Layer 5 of a small transformer language model trained on English Wikipedia (15 layers, counted from 0, width 96). Numbers have three digits each and are written without spaces.
A neuron's activation on a vector x is GELU(weights . x + bias), where the dot is the dot product.
The model reads these tokens: "," " Ka" "y" " H" "ian" " &" " Co" " (" "P" "te" ")" " became" " a" " member" " of" " the" " St" "ock" " Ex" "ch" "ang" "e" " of" " S" "ing" "ap" "or" "e"

The vector x that enters this layer's MLP at each token. A number n stands for (n - 500) times 0.0073.
0 ",": 306637199484447348421475487547598470618489448463514454585446517452584448662497568419550483597553651581469581471295667365407541517442370374532583646395655472590436153794434603264621461482735463384468350539499537278572483736617458463382209419588556447615427378563436535703665491483613476502
1 " Ka": 285443740532562247432615585232701576575404426418522474543299624595440566551594578400520622612704747508473483581462501422475751459358186332427397562434659216472052479672500427543611424526429594280439460339669515457507704697583536507445395482580764569684336561523503434516547466545595394395
2 "y": 339606490361637368502465470259483394573566287327404365583425588649386530324660557445632737503696566558406527638638360390467757294305409422470519309517424294568151579564557273637524395549349640435555552456426589407536551723740445424535401554616749502850481485331650494597518522546599489411
3 " H": 427459733417677305588655423170608435580533272321387364412362633417377592456748557508567666529539725628331537488520414349466671462429311376553642478391477307401156456640588429585469486500450559289540441382665659337487724693815415438591528413644562518539427621444574484511594558423449457587
4 "ian": 489658712363612378494451564378477626617567026421527464554280382523340550430603660467513537553681671514500627527566385315441502391458192585646430318516306426461241438608525315711355405610492552579483636517632654426293495608689372419547341451631672742548493564441628430578647381456524469470
5 " &": 500644714408617307478579443397615513436489218500447319515341483509149396477645446478602530642566494569532594304556472301520495419507335447567545472785356373392269278657463478543428220471466602500465647508624588480354665750706276570521465427495707622499337611451417521604632693607491506644
6 " Co": 456448729372547197432566543319404688582449315366385402712334457570349397575495436487730733595683739662487501431463512385500560412423297456555530804672433366342299345632475396440512481548545619311407496480847524369512713604624382566454382430511584481607443539566497382589505678595396309602
7 " (": 405638660279524367224493489366536669597515405403520481534442433506510516690635506469726468607568798579400611703348545423442630323511449425591613566580575109347322497707413486394536248518344445411296464584503564437497505657534431635448356353582427630600260493496522350715503491556637525750
8 "P": 361435673503556225356577459308715621646595420398545475577190554663488374617461632438620732421523722596527594500422548458331754465150281332479674653583428179453314321512551530482461428434379525435517655356665509452582415579463461532458317487521536586653320706677527533587603509569593395691
9 "te": 458601595366591377411411426191604666639658601265584526507261480490363521493539442426711622518484904387607492533354656463468861304306470536328357541523565312528281580570661316521511500560361489419460580379654551312499390649424539514557298554621432491865497419684622609458639432478344486495
10 ")": 477697649422600377293592392445612463470538269326626506673257477582330313534623662547628546598681863501461543515322438560397619544490240418521518462388534212494447482585594474507580307399627509282417396534462745389483490635651437559597458368582582610711447445344485413631541382295393645692
11 " became": 322667454472476387370455471390520582546650308386653546620398354543365371570445364337524687793511604548485583544434482538372476474475293370632569705505368330369374474759342554381476288447503378545281535392504712414705480748656545485418319516598738551657426492573514528630591468464502521465
12 " a": 339682542453592270475409353385621575608581494321578613530413431467498500480492478323372631714614750302439562551341600463385712475491358381457455743528561335340432475672512615303659344413433476351396454419564633259622472562675466560546170504476877438682482593602506515674581585470497436507
13 " member": 409706513397478339259510646368403566576527301392506499508443485722367588487217586333531603563580540537294605523361494510485551550452363424464392579544528198403423577599516485477448360462501359590418401482585826353583525651638477889274233566502680522567516699504574446659657524419565559602
14 " of": 288645530454382277385381394538835673609767449560543464600481429454383557539442465361561537572481610480557566385281710393422674487399385418639476734569404275431437602684438546175392347366553348566453376560669622369532469734598398588421302594451653649530367548606545397610608540484442468574
15 " the": 292689276470485318439437479544579506655476468506506492576399462465613509581425544384496539620541672444494577418263641344476599431458353382542535633404588400507380122797464578115669428507552400461515425541567649280623479633664558580430198488522656465487421513580476503643626573490575496616
16 " St": 327428673331495109395554556254531606454396438557488557573260439660511539719495540466667535550515696476539498353236532315422699397381417314383640495518531277416272338639543461424467468512515460558531548415656536220553670644669570563532339618545669623578469637625471384570588617618607476677
17 "ock": 372516652373357297527564577342650666538339405332515486612483512594362447568444639431578524524555724435526551387390357256359729359310189471450311344698769484516092502513531250543511432555445512554326493544512539453474531704612590607553413596494666500791523558589451514509700655473485677634
18 " Ex": 410464610509508253475535552271496614482439381330423300632211400557423385492564616384637618696557766401536551513457602359378628466454422370535613804575423378311266548545445372609422360467479601383616332636709642292567608721725497456487325412439448503584506640483541577527614652437384611669
19 "ch": 575478751555492508314538430425564618358581465471518393667324374722432729455549585348729442539474657525391634445367607388297734295283203498527535501648509428325365392332423266442525431481427504441501464498745678427457314572600655486622382365629593569692339495528498423765656652517549639534
20 "ang": 433600813635709614344619331384822578469583505378449332632281444741380488461492463360691379355558490431574513486321487404417816449478476438685365403595365269521031373431597330647620403467377504619579604434698494391533391675707533543541257373562566495596432417464463626489589453599362689607
21 "e": 215651665487764481577487337364516494623684628385373291660279411676316408586490403385744597476572541568478470482294491550482682470561411545642385529522311390592313562410715345529668310535362516361564313404649563336541649632779557584511463443561641604491428389352490476521480602446174654600
22 " of": 185686733361569439433426457496537396701703337618421322601548397695298291547557433486561554602614621553551457398275631422373516520574407428731596568426295338539377499692482411431549260370445591559486510578602553408523520749674459614444392528544478558229375569544357574548455436497364591685
23 " S": 350492738441559204474627459397646569674471427359425364622179472600557413640667512392570609643504756612430513392396619383343595466390342296394536569537520226411417463615549388382332433521617398341538489354618437538523621594610490580527422437607696637502386644688316387644571485664497585736
24 "ing": 370621676450463435429411452404564845568565213317458413710392403715504438384536570353742553416553663592437581427560406409341575443284296488478510538533546288552335438548530308459499410669582435444271662392710545526325369700668400557519440531416456694812594424630462439454690578649438591455
25 "ap": 504503867490545493298474536290543575396564306442435521721414516657408532446477489406644730468426606449574541606467628363329638441394339349644397513670395284499165191466483157606557481646399493378451303553786555494660616733566491743517355505421489519656423469503581539464674498583492516572
26 "or": 297595784436450618353555301368623421515522397424285364402310459601327438573201443495737607512577615496573523628392436618476829439532546399732373612603417282552397339568764235617418367470402584547446424570614633353580591662644467625467375485661562504552362386537553357573622534505356495710
27 "e": 223593711452719486601414299262686543579689584395479466495338420455219395592485396442671721687503611555694477568268525525392705435574396602569333600609413236487436423408626419466609340458399452362687369500485640443337698752532482630457512342708652586538323492482580279541563528477316506623

Each question shows the input weights of one neuron of the MLP. A number n stands for (n - 500) times 0.0013.

n32 (bias -0.059): 663402545516416406508475589509503541386448390564362535525486628544742531330503496426344656503568424519461489399652453416508463466491502364374362427524551586389494488549501470570485593535501466311428406402573506403513462499689395454496513401402516394462608480357647613571615621390596492483
Which token does this neuron like most? 3 " H"

n202 (bias -0.125): 601464450514489795700404443430528360308463418573497407564375390396713549271589367462503633485551484647344629588488543454700469467530649586617411533330590475584496362502417477346560427606472798613434465414554444476643387602625637565413547512409445485583551445371604392234624744598477304406
Its three highest activations, in order, are on tokens 2 "y", 25 "ap", 24 "ing"

n161 (bias -0.090): 550425480514521494396710574571479512708389465396564503585539472393448558503615599583551496459488484571514311615398602433567371447324741504435603364338518499532545491434599548347498574582465394348391615569630583508563547485690555492533448555475275570394496604587411571485495424397374305512
Which token does this neuron like most? 3 " H"

n240 (bias -0.237): 457490400604462626540603403459569541580574383518381495635806595330434471358512462696603271403415847504726359542544450580348498465376547711446648482431501696343693485601508266402481536692330650438395411409589440568350500442490528381536426481589361446341463561415337432540613356486382429434
On which token does it fire most, and how strongly? 9 "te", at about 0.12

n29 (bias -0.211): 668401416425443275473656650459463581554541436637493638447510529235573438433498482483315306369567335362441614397741628563442494482320368498479664486510454538415580455347548525479428410428613597657391573587435551455533500485742613725649809505371675465454389664564605659538593412295337535495
On which token does it fire most, and how strongly? 5 " &", at about 0.41

n119 (bias -0.201): 479392382174627476633518521553562498468500654545716550350452590483643554643509570533510537361567440438472512459344434490395373357547460566366388337344473564612561590679389454458592784629608377488566558425518273440318655483407393627610614542476538569595540820625555643422638545471388638522
On which two tokens does it fire most, strongest first? 16 " St", 17 "ock"

n90 (bias -0.137): 536483337497424317457525581450645539436540608558417444481554245499595427650705441476491439434473464551335272301590496343509534611449550530530451617344528457636592436428420510515453585396353368491453606630630574725532393459560529402474581589560363469571598539623457551570410412580575550491
On which token does it fire most, and how strongly? 23 " S", at about 0.16

n30 (bias -0.154): 497411593578556540473371561520444578557435482413578452518469567282641493492267407550417463690541419552589542428635534576401459555535534728463349417503531653637474435444457414420511324327761493456531610491312385525479433693426430704724440317535463224565489620631533348297418436549562693517
On which two tokens does it fire most, strongest first? 27 "e", 17 "ock"

n63 (bias -0.107): 510469448574343589501562568463371614522701453449583638593336293298545427457645734429535527327451430627589482559521345530644309540551568659360535581754625458615402356395726343341532393557532454290507532530312524505378356390433559498774473482352448511204583512577534370533562434592537481363
Which token does this neuron like most? 24 "ing"

n230 (bias -0.112): 504459455546592421612578497565337595659395571651424467529522510577580525581502321447281281516494564505508539496573509459505404572441371530500529599504434438539465342538599452472524491585450395523542530494543357451603632464613436561501600644345385417634575385565496475427366572480419488416
Which token does this neuron like most? 6 " Co"

n184 (bias -0.162): 552432510592582541541413742459585428500516428490642446543504399474533523599452381535462374529468590494571387551584345565632363640509696450519352329550544387579518393601470540562412482568343670439372377666560529388565507482345540345470662427606444423411493504467423527629443359426380588710
Which token does this neuron like most? 26 "or"

n1 (bias -0.207): 343600527330641643452439697580548392426327565592610497468522519528613387552669316411521585502578325266547561572689510325457673512535416584346427445481779401569651462450496488559412550545480448750304354485582740450574731319285552374477660473397497444600415559532370356491349416466538481456
Which token does this neuron like most? 1 " Ka"

n176 (bias -0.098): 539403445312374515413622624411501537532494647552452579457581475454748387422550563367480589418586417449561611474440607580569427594373645555309453691586543544291444455506570591632663571349613418519453379272411659585482445569454462463354388481502576560510525547442497788452325574480413585446
On which two tokens does it fire most, strongest first? 12 " a", 13 " member"

n178 (bias -0.191): 552572422349435647560623528475482595482591668546564400557424442591456618542578611437379487484600479577603548605436609213559454516414644549513442196508366508625655551576467479330607580649561753425474630348436383368561481418505621555441491510350429522358430709554403368424475309406297773207
Which token does this neuron like most? 22 " of"

n159 (bias -0.168): 526428381673611494513672657525635345357456602419440483374410586684531668739508483491681458643497527332557470299767638431526492634499587366537602513520389606620524568511301554568461402564407516539427339472642602394492648410429373547406578369459435387523432593503485471439496611480512353480
On which token does it fire most, and how strongly? 18 " Ex", at about 1.1

n150 (bias -0.080): 465670283524465453510696538440475374436539795512481321469530344529601421718625523383417486445669537417452489620410635457491517533534396478347378455471657461527537441498432449462493715589698382380637371571565416410367289534462520495376510507572360381489500474542501594458535560650541443482
Which token does this neuron like most? 0 ","

n17 (bias -0.248): 570388568528762449430429531465555601535574525528405585325601614673532623545363536370513471372541427438442663413576689524767380532349769492476560336502513638357573365290653528435453395377633271547721612570351529496750442551552602259565482269578573456540436499733541489425430420586474481422
Which token does this neuron like most? 20 "ang"

n15 (bias -0.118): 406635442289597605413555675518493428563528545393446249441518500494525684420380384566572641450491408382401630382552504768554514535615522427388458527416521562574579598519496564462439630562565549383322524482469546379530682417500401459552442441557340374456366460640491521385573482372451481396
Which token does this neuron like most? 26 "or"

n41 (bias -0.075): 435540462539541611533517475468426511536510534458512506444351669610479363646564396586388442616667585486473306532418462683335523477402552547391467426447561397510551445484421557526510542444517652739554335611488465485654451457377574544384538492528421349489479555540469403469429503364498610467
On which token does it fire most, and how strongly? 10 ")", at about 0.47

n220 (bias -0.068): 378434406558288432535494418444506542400409593586455607521362326697525550404435267555637661413479458350359568532466709525684458461618333600326432590460631692247485577503648562396604561494507534461503370573378397494668518451455439488483587494430414603326518558639598574548608506525603430584
Which token does this neuron like most? 15 " the"

n162 (bias -0.119): 493560443515576497588334406395529427432424619512522419532407400530554610508539491391489444474623464550485397478411486547463565474643587479514580364356608592657498437409452382452727408722597458430401702543402614435453705351439646464484581650556414559282543379578482454338622385537465582495
Which token does this neuron like most? 21 "e"

n187 (bias -0.165): 520634360392542598407451867466431472528562501595550483477538605241465374538459503500664498221650570550468414495554536647596417426427541535384439631358801575202418539557505608490343440573420563562653538878414556623429524627566446537345526381471380350543422445633383567465445422294491451593
On which token does it fire most, and how strongly? 7 " (", at about 0.84

n6 (bias -0.123): 491586450346571478471580396668403606392477536469554415202299570389452433539412552407380501806544385481664512579592677531563511490605651454479403635469643611622484351513564377581497631562608663514357571478516565399390474557369730490474661646547459429552499568431387548466516668443361511571
On which token does it fire most, and how strongly? 26 "or", at about 0.88

n92 (bias -0.112): 432470383348448628535481619563472658773487686407396521667545451346599528446250751468509435524681534443481618520539491528624479508498460391458579569343572534358513514380580563487519464339529458640317376565501378466519534524347236375375606599535624544461530474474629516463558449521704618376
On which token does it fire most, and how strongly? 0 ",", at about 0.85

n23 (bias -0.164): 547546494472473764446438530535607513341493386362451396484518438571531440469559374452353368408399552403531359573577520619521373806467571597672480590521556679517494517392702584586679572597503305438557492245356417351433574668587444427607381567558414531605490433462457646479232409658301521508
Which token does this neuron like most? 20 "ang"

n237 (bias -0.015): 589543417616469518561538552578565417542567501525420475450556528439507587531434503514596577378230645385494425453599675519506476481546396579475453591334454569541510453532389467652435504577432345341481502411667392533543421438506389372438594455585645563458278564550512670586448219533529634656
Which token does this neuron like most? 23 " S"

n103 (bias -0.186): 559481491469450600603497690444500478640603516338430660491636519416447489675354423561601345435545464633352491353541223599642531500321601469414314556520646464459589608416703518501189564423485489510395414478342536631262428412587523415615498504697577404556513412557548539572659449779270604534
Its three highest activations, in order, are on tokens 17 "ock", 26 "or", 9 "te"

n235 (bias -0.193): 565617644431571509481626534488501563357538567333490491499756600518585492460629449301520438461678491433552454354563509541531360523456645520713424540375510704455561548484440455698383463333428398617227563367551665509434412376634430379781332531523528440565390547573571485454351553309628341676
Its three highest activations, in order, are on tokens 4 "ian", 12 " a", 20 "ang"

n78 (bias -0.086): 479501497476440501541598603573520525436555456514567576430432451461589603494556454533428392623520467370546502450667466375549348356642333432454654509422532609570424265570380462480524459685535567524446401604565505675459366401553368479568539318500401565487639565484411629479578322461527517518
On which token does it fire most, and how strongly? 4 "ian", at about 1.3

n37 (bias -0.114): 551582465468524515481482318485381423420499589436299395425663584431508487492583505535506588527415536625412599635595478467545505472364444495549430549410531581567533537581368622500441508458592469502548482477528442407414565800467480449357654483525630347431471444470563559444453421386592290370
On which token does it fire most, and how strongly? 3 " H", at about 1.2

n245 (bias -0.051): 543594454423336453561651489521347456580519512643483430456452452477436515552626529698368526429401440617425662577516549432528333443573484558572583637576508438451441350576496469519294549519451515563438612537486328477423538382585564434428395396621509514461459417487480512529401453408404475493
Its three highest activations, in order, are on tokens 4 "ian", 5 " &", 6 " Co"

n91 (bias -0.162): 634385626655446545413584279454272531556476393517424633559505393478607480545383577332411498556552495652667547399448451328527529517700431549431380491343434429519581573536753645480340355464433548531574645553543358505610676553524578404350612347638309570485561456510496793431411451549360465473
Which token does this neuron like most? 22 " of"